Layer 5 of a small transformer language model trained on English Wikipedia (10 layers, counted from 0, width 128).
A neuron's activation on a vector x is SiLU(gate . x) times (in . x), where the dot is the dot product.

Input weights of the MLP neurons that the questions are about. A number n stands for n times 0.00087.
n40 gate: 63 43 -76 -108 28 73 30 26 34 -51 103 -64 -62 -36 -92 121 -99 -144 -110 -131 129 29 188 -72 111 -33 43 -37 -9 114 131 -54 -62 -67 73 22 -50 -66 -31 -54 91 -27 -35 10 -189 57 76 48 80 -64 -30 21 72 6 0 68 -50 -31 76 -56 -127 -51 33 126 31 85 33 116 -39 78 16 15 73 -98 -274 80 -70 -106 -136 -60 91 -104 94 93 176 -12 -114 75 65 -178 226 477 15 3 97 -37 -5 -188 168 -129 72 154 23 -82 53 -177 160 80 75 57 -73 -3 113 -40 82 73 170 -16 -129 -43 43 -33 6 -35 -203 36 -54 38
n160 gate: 52 -48 110 23 -138 59 83 -70 60 84 -94 -28 72 -66 -13 -201 65 -11 25 30 -101 -41 -125 -109 -71 149 -133 177 -25 -27 250 32 131 -49 -39 105 -3 0 14 -119 -130 119 39 -26 37 36 -61 52 114 -100 22 -152 -76 -8 -11 -108 -59 71 152 -9 84 -71 152 118 -118 -69 27 -19 110 14 -192 -33 32 -24 -140 170 -53 -45 -140 -69 -32 8 46 105 -59 -43 -3 -68 20 87 -51 99 -60 63 233 62 67 80 26 18 -33 180 -41 57 71 -61 -8 -124 -100 -119 287 -26 71 -65 28 11 -20 -107 87 -59 -62 44 92 -113 12 -5 10 9
n264 gate: 71 -174 31 66 90 89 -60 -75 -50 84 126 50 -21 -120 151 10 -107 128 9 57 74 7 146 -131 23 112 73 -79 -133 73 80 124 26 5 -80 41 149 98 -136 126 -121 124 -6 55 -35 46 13 104 134 180 59 -15 -80 -82 -170 -15 -21 48 -26 67 6 172 -61 254 168 -31 12 21 144 198 -175 82 -26 -24 -87 37 71 41 -311 6 -24 -52 -138 -13 41 -12 73 -140 8 142 -38 -75 58 -94 -108 -32 102 -71 -80 -132 -83 -74 -112 288 -13 -22 115 -159 6 -84 -121 -74 -170 116 9 -80 118 217 -28 130 13 -82 0 -90 -155 46 -52 136
n294 gate: -73 -104 13 -248 -71 -38 -188 -41 -101 0 10 -103 -166 -112 97 -43 184 8 -134 -40 -114 44 85 -8 -65 -41 83 109 3 -184 70 52 -112 -39 -58 78 -110 -21 -56 -11 -16 34 -55 130 -178 34 85 70 10 -80 -146 -64 122 -42 -28 82 -5 40 -8 78 74 -132 113 -13 160 16 31 53 57 162 -94 156 148 90 -69 24 72 -30 -66 -19 -116 -20 -109 -3 -64 -18 62 -67 61 -28 -29 134 33 -117 -50 134 32 110 -55 -14 44 -45 -134 25 -64 -39 -70 -58 -37 -22 5 41 -72 -37 -65 20 128 -123 167 69 5 10 76 23 -229 49 16 3
n40 in: 41 46 -37 -38 82 -15 48 69 -59 -94 -23 40 -6 -143 64 59 -174 -194 -132 -65 28 53 -52 -98 12 121 -156 8 0 -41 45 -33 -32 -35 7 -113 -94 -8 0 -88 74 24 -75 39 92 31 -63 49 12 147 79 115 -20 22 15 -57 -59 -83 22 -57 -11 161 -85 107 66 63 67 40 -43 114 -9 -15 61 -82 -110 42 73 -118 -3 -104 -15 -31 153 44 54 -92 62 -210 9 -249 78 160 69 -103 100 -156 75 -142 -13 -227 178 28 20 20 -24 -182 10 163 7 125 -92 85 10 -77 -68 20 38 -104 -149 -70 -64 -114 -37 82 -74 -26 -60 102
n160 in: -45 -116 204 178 45 39 -17 -45 -19 53 -10 28 123 -65 7 -18 51 -132 -104 93 -101 115 -129 -102 -122 27 44 121 21 -57 -25 -133 148 16 16 65 -96 -82 13 58 -106 0 -22 -75 74 -23 -101 135 -24 -29 83 -94 60 -55 -188 -97 -61 75 3 16 87 188 7 7 122 -106 25 -2 -66 57 -43 2 37 -12 -44 -51 -53 73 22 63 -51 -35 71 138 -57 37 25 -153 -99 -32 36 -32 114 72 101 3 0 93 -92 -113 -58 -17 66 -49 -114 -89 -56 -15 -111 -64 168 -95 -75 182 -13 22 -18 -198 90 26 -138 65 127 59 13 -90 -100 79
n264 in: -5 84 72 112 80 36 87 -108 31 21 60 101 76 62 -63 -69 -15 -71 79 -230 9 137 44 -15 -103 64 64 48 -23 -111 -72 -121 -161 111 95 -118 5 47 -61 16 2 53 55 87 9 22 73 -62 -47 40 32 -22 43 83 -113 -125 22 -102 88 -13 -65 12 -34 -56 -219 -45 -42 33 0 49 -13 24 -94 -39 49 -113 10 -146 22 175 -31 76 70 -182 -156 92 12 5 -60 -173 74 115 120 -131 17 33 97 15 -33 145 80 0 -100 -111 -118 -65 196 36 -36 -70 55 -81 -25 -5 102 -2 136 -3 25 66 -5 7 163 66 81 96 -9 -37
n294 in: -83 -99 -107 13 -60 0 0 113 -12 -52 -17 -151 73 -74 7 -123 96 96 25 -59 -55 18 -15 101 -55 -44 -74 -5 -143 86 20 -18 -95 170 -93 -79 -158 -126 -64 188 -180 -82 83 -187 -57 17 173 -42 84 58 -70 -68 -78 0 -27 15 17 26 -67 54 120 168 -25 31 92 -25 -159 -95 34 -42 -47 17 5 -37 -48 15 -24 -41 -78 -115 -31 34 85 -131 -43 -92 -12 -67 47 -107 5 8 105 -143 30 -105 -134 117 100 -49 -89 -55 16 -30 38 -153 -33 2 -107 -77 -30 -96 79 68 55 -84 -79 -55 96 13 96 76 63 34 -156 64 84 8

Each question shows a token from some text and the vector x that enters the MLP there. A number n stands for n times 0.009.

" (": 38 1 12 -24 -24 25 -8 -41 -18 -31 -28 -97 46 -102 -6 119 -31 35 191 -7 -1 122 137 4 -23 27 -103 -74 -39 40 4 -20 -16 -22 184 -20 -70 -52 -69 6 18 30 27 -107 28 28 -31 29 41 -24 23 -33 -15 59 36 -135 -55 -15 -67 -133 15 86 19 -27 7 -26 -45 -10 -172 17 158 2 7 31 43 35 79 90 -8 -79 10 -26 105 -76 -20 99 -17 7 -55 50 92 81 -86 89 10 -18 -28 0 -7 17 30 -21 -28 -64 12 19 -154 18 31 -11 12 -64 -89 -63 67 61 -117 -37 -18 -91 46 -125 -82 26 -84 11 165 12
Which three neurons fire most, strongest first? n40, n264, n160

" he": -53 79 18 -139 -39 193 -31 59 -59 137 -33 -17 28 0 -26 52 -67 -56 36 16 9 -42 -20 -5 -12 -62 -111 96 35 53 11 179 65 30 63 -48 -106 146 37 -19 -40 -34 30 36 20 68 99 -20 -125 104 46 20 86 94 9 51 -81 28 -27 -139 106 -92 -144 27 126 -39 -157 40 12 55 0 -6 -22 1 -17 62 36 221 -117 -16 -3 101 -22 44 -79 -168 41 7 -118 -4 -55 -34 33 40 29 -69 14 53 26 -54 100 -64 93 -38 1 -25 27 -89 70 24 -96 168 12 -93 -41 -26 -107 -44 21 -68 56 -43 79 -70 -120 -67 89 -34
Which two neurons fire most, strongest first? n294, n160

"t": 57 -90 -52 3 -8 68 30 21 -45 -41 -49 27 -83 41 59 -34 41 14 -50 -15 -21 -58 56 80 8 -12 14 -91 -90 26 -9 -152 33 72 -43 1 83 -56 48 88 -117 -146 -6 -68 3 6 59 39 51 -57 3 41 87 -15 -16 -58 -48 -146 -112 109 70 11 -38 5 -124 -2 -168 -20 -109 44 84 -97 -21 -82 -9 -96 95 51 -41 193 156 -69 -103 103 -40 -7 -38 0 -77 114 5 35 -92 -13 86 40 -35 69 -73 118 -145 29 77 -93 -38 29 -168 -99 14 -18 -8 7 25 -37 -5 -17 -164 1 -27 -18 127 -28 -56 -19 -7 24 -102 75
Which two neurons fire most, strongest first? n40, n264

"\n\n": -35 -15 36 -84 13 -18 26 48 30 13 -70 -13 -44 30 -18 -108 -20 -62 86 13 -50 28 46 -24 9 9 -54 -19 8 -23 35 52 -133 -97 54 -118 -22 -43 -6 -11 -27 -9 51 25 130 87 -94 112 7 -3 21 165 246 65 26 -57 87 64 3 -38 85 -13 -91 52 17 -12 -40 50 -12 -5 276 -72 -66 -41 4 24 0 -22 47 -74 18 43 14 -41 -36 107 -28 98 -34 -4 -4 -63 -64 2 -58 -43 -60 -23 38 17 -17 103 -27 109 -77 -15 3 27 6 -86 4 -83 -24 -12 56 144 -110 -100 -14 2 57 31 49 -59 -28 32 122 -14
Which two neurons fire most, strongest first? n160, n294

"ed": -47 48 5 14 -27 -16 -5 84 59 -40 72 -20 -8 -13 -60 -49 -15 6 -54 -115 20 -118 55 -81 41 -38 62 -133 -128 31 51 4 210 63 -15 -24 78 -51 71 -16 0 9 45 25 -66 56 55 -17 40 -72 -1 150 150 32 22 -124 -74 -86 58 -17 -22 52 -36 -43 -123 43 -5 -28 -83 -16 126 -11 9 -9 53 -11 41 119 46 39 73 -70 -35 -1 -69 -23 -7 47 -8 -98 -6 66 105 9 -7 -17 -13 89 -87 82 -7 -26 -35 -94 33 2 58 -24 5 87 35 61 -31 152 55 34 -241 -56 -4 -35 -17 -1 17 -39 31 -273 -68 80
Which neuron fires most, and how strongly? n294, at about 0.071

" general": -83 -13 -103 -60 44 33 119 -4 -76 43 -3 122 -78 -62 42 -5 -175 -3 23 -3 15 -19 -37 -151 -67 -14 -7 -14 -84 86 -126 21 130 52 -80 -68 -71 -31 18 14 -60 -58 -26 -40 -12 -56 15 -10 25 66 2 55 26 -18 10 -22 9 -81 14 83 31 -3 58 -9 67 16 -26 -126 -14 81 121 31 -16 54 -83 87 110 72 -52 -77 -33 -92 12 -2 9 26 33 49 -14 35 -54 142 62 15 -94 21 17 -61 11 -65 6 114 103 -51 -86 33 5 23 6 57 -54 -154 10 -102 -90 56 -237 -130 -73 -93 -53 -125 -58 -91 -29 7 -39 10
Which neuron fires most, and how strongly? n40, at about 0.63

"ill": 42 -48 -10 70 -37 -88 34 52 -15 -35 -70 45 28 5 -9 42 24 23 60 -85 -26 50 30 -14 -86 39 22 -45 30 19 -47 -55 103 44 -38 -104 -61 -45 101 86 -51 68 -68 27 59 35 -84 -17 94 127 -82 58 46 6 -11 -28 -44 -46 -85 76 19 -109 -205 -45 -38 -166 6 22 -90 -119 21 -34 -30 -71 89 -139 -20 30 -19 -63 178 86 -179 66 -126 53 -19 33 -8 15 19 -48 -23 52 29 -82 -31 -101 -150 40 9 66 68 79 -81 57 -138 50 -39 47 56 54 -71 -33 -82 12 -147 -131 -112 65 77 31 1 -86 130 -40 -10 126
The neuron with the highest activation: n294

" events": -55 104 -5 62 108 -45 -49 17 20 40 -119 123 -46 38 -9 -106 -99 -60 -104 -107 -45 -72 -136 2 -76 -17 -120 2 -33 -20 -65 27 90 37 -29 -33 -74 -71 -14 -26 1 35 48 -23 31 70 -31 124 36 -6 82 125 -61 62 31 -76 -45 43 -36 88 108 -28 21 -31 59 -53 97 -21 -41 9 141 44 17 71 4 80 86 -19 36 -19 -87 -37 74 -125 -13 53 -107 0 -108 181 88 8 -77 -8 21 -35 -7 10 -46 -9 -15 -26 -6 -19 82 45 73 -57 -104 40 -66 -28 23 35 -147 1 -248 6 99 -8 44 38 -68 26 -26 -36 -50 -17
The neuron with the highest activation: n264

" loss": 66 80 85 87 127 27 14 -48 133 31 -57 6 24 -57 0 -11 -67 -130 -51 -119 -58 -71 46 -55 -6 55 29 92 -68 -67 -50 -56 194 -20 -34 -16 57 -67 -70 -12 -2 14 -42 87 128 34 86 2 -71 9 27 -20 11 -139 -86 8 -73 54 42 32 193 47 -28 -13 -110 -29 -64 -74 -86 25 31 -28 -4 -11 -58 20 9 -30 49 4 49 -41 57 -57 -21 76 26 52 -126 -3 50 -26 -14 -40 -78 -28 -76 25 31 59 101 41 51 -173 -11 -127 -7 -61 -151 33 -30 -108 -35 -139 73 72 -200 -90 26 4 104 -149 -27 -29 63 -98 -20 32
The neuron with the highest activation: n160

"ides": 68 162 -32 60 61 19 24 125 12 -40 39 16 -260 13 37 -5 -37 -142 46 99 -58 40 -42 -159 -46 143 59 -98 -39 -38 32 142 94 28 -16 17 31 -32 42 -69 -17 89 43 -53 198 94 31 21 4 -18 -27 -19 -73 23 41 -96 -86 124 69 64 161 -145 -117 -1 116 -53 -55 44 -6 -39 63 -11 -29 -140 15 -105 4 -42 34 -53 28 -19 28 -25 -1 -92 4 -68 11 115 86 -41 -93 22 -36 -96 10 98 -30 -126 -15 -19 19 -50 -4 38 -87 -114 15 -12 11 -21 -10 -124 52 -51 -181 -36 86 95 30 -2 -32 23 88 -52 -62 132
The neuron with the highest activation: n160

" of": -87 -69 -116 21 -20 -13 23 -10 31 30 -57 -20 62 24 27 -77 -7 49 65 33 7 121 7 24 -37 5 -87 -123 35 4 25 11 14 -5 -27 -92 -3 35 18 2 -21 50 62 -15 -13 12 46 -35 -7 48 10 -3 66 -40 -19 -25 -15 55 25 -12 -16 30 23 -41 153 40 -65 -5 -80 63 393 9 -50 -111 34 -4 -28 26 8 34 9 -13 -36 39 -77 44 -108 28 -70 -72 -29 -35 4 63 -2 12 16 29 -22 20 -7 -15 -36 84 37 -1 8 94 -169 58 28 -129 10 -66 65 69 -121 -52 -41 -47 -13 -9 -13 69 -27 57 118 25
Which neuron fires most, and how strongly? n40, at about 0.023

" price": 10 53 28 4 -42 -36 46 75 62 18 -44 -60 53 -31 15 60 -72 -109 -74 -24 -46 72 -6 -5 -91 -82 44 103 -23 30 -65 -73 171 61 -34 0 30 3 10 65 -56 75 -38 13 7 -91 -102 33 39 79 -1 45 17 33 -71 -39 -69 -40 0 50 61 -13 -94 -74 -104 -28 -14 -14 -113 144 14 7 -25 60 -27 66 -23 14 41 -38 20 -40 62 49 -30 1 109 94 -150 84 119 -67 -94 52 7 -50 -25 -76 2 -94 59 106 96 -94 -168 97 137 -21 -61 84 -64 -73 -25 8 -2 -33 -236 -134 -71 -43 126 -81 -14 -47 -26 -9 -39 81
The neuron with the highest activation: n294

" Kap": 67 13 -2 -80 0 -3 13 -58 -44 -18 144 57 -76 -21 -14 14 -91 59 24 -43 103 -66 -148 -52 -16 -67 -56 33 -52 -48 61 -103 -92 -11 27 48 -33 3 0 35 46 -67 7 -2 60 126 30 27 66 71 -39 139 28 53 101 -63 -44 22 28 30 113 49 48 -104 -76 -112 -169 -6 -102 27 3 14 6 -19 88 58 50 249 37 226 63 -16 145 57 103 113 20 -38 6 -108 -104 3 2 -39 -97 -77 39 -93 57 54 -5 -38 187 54 -25 -89 97 52 -197 38 7 18 23 2 9 -23 -55 -27 -95 -8 48 68 3 -3 -20 -21 21 31
The neuron with the highest activation: n40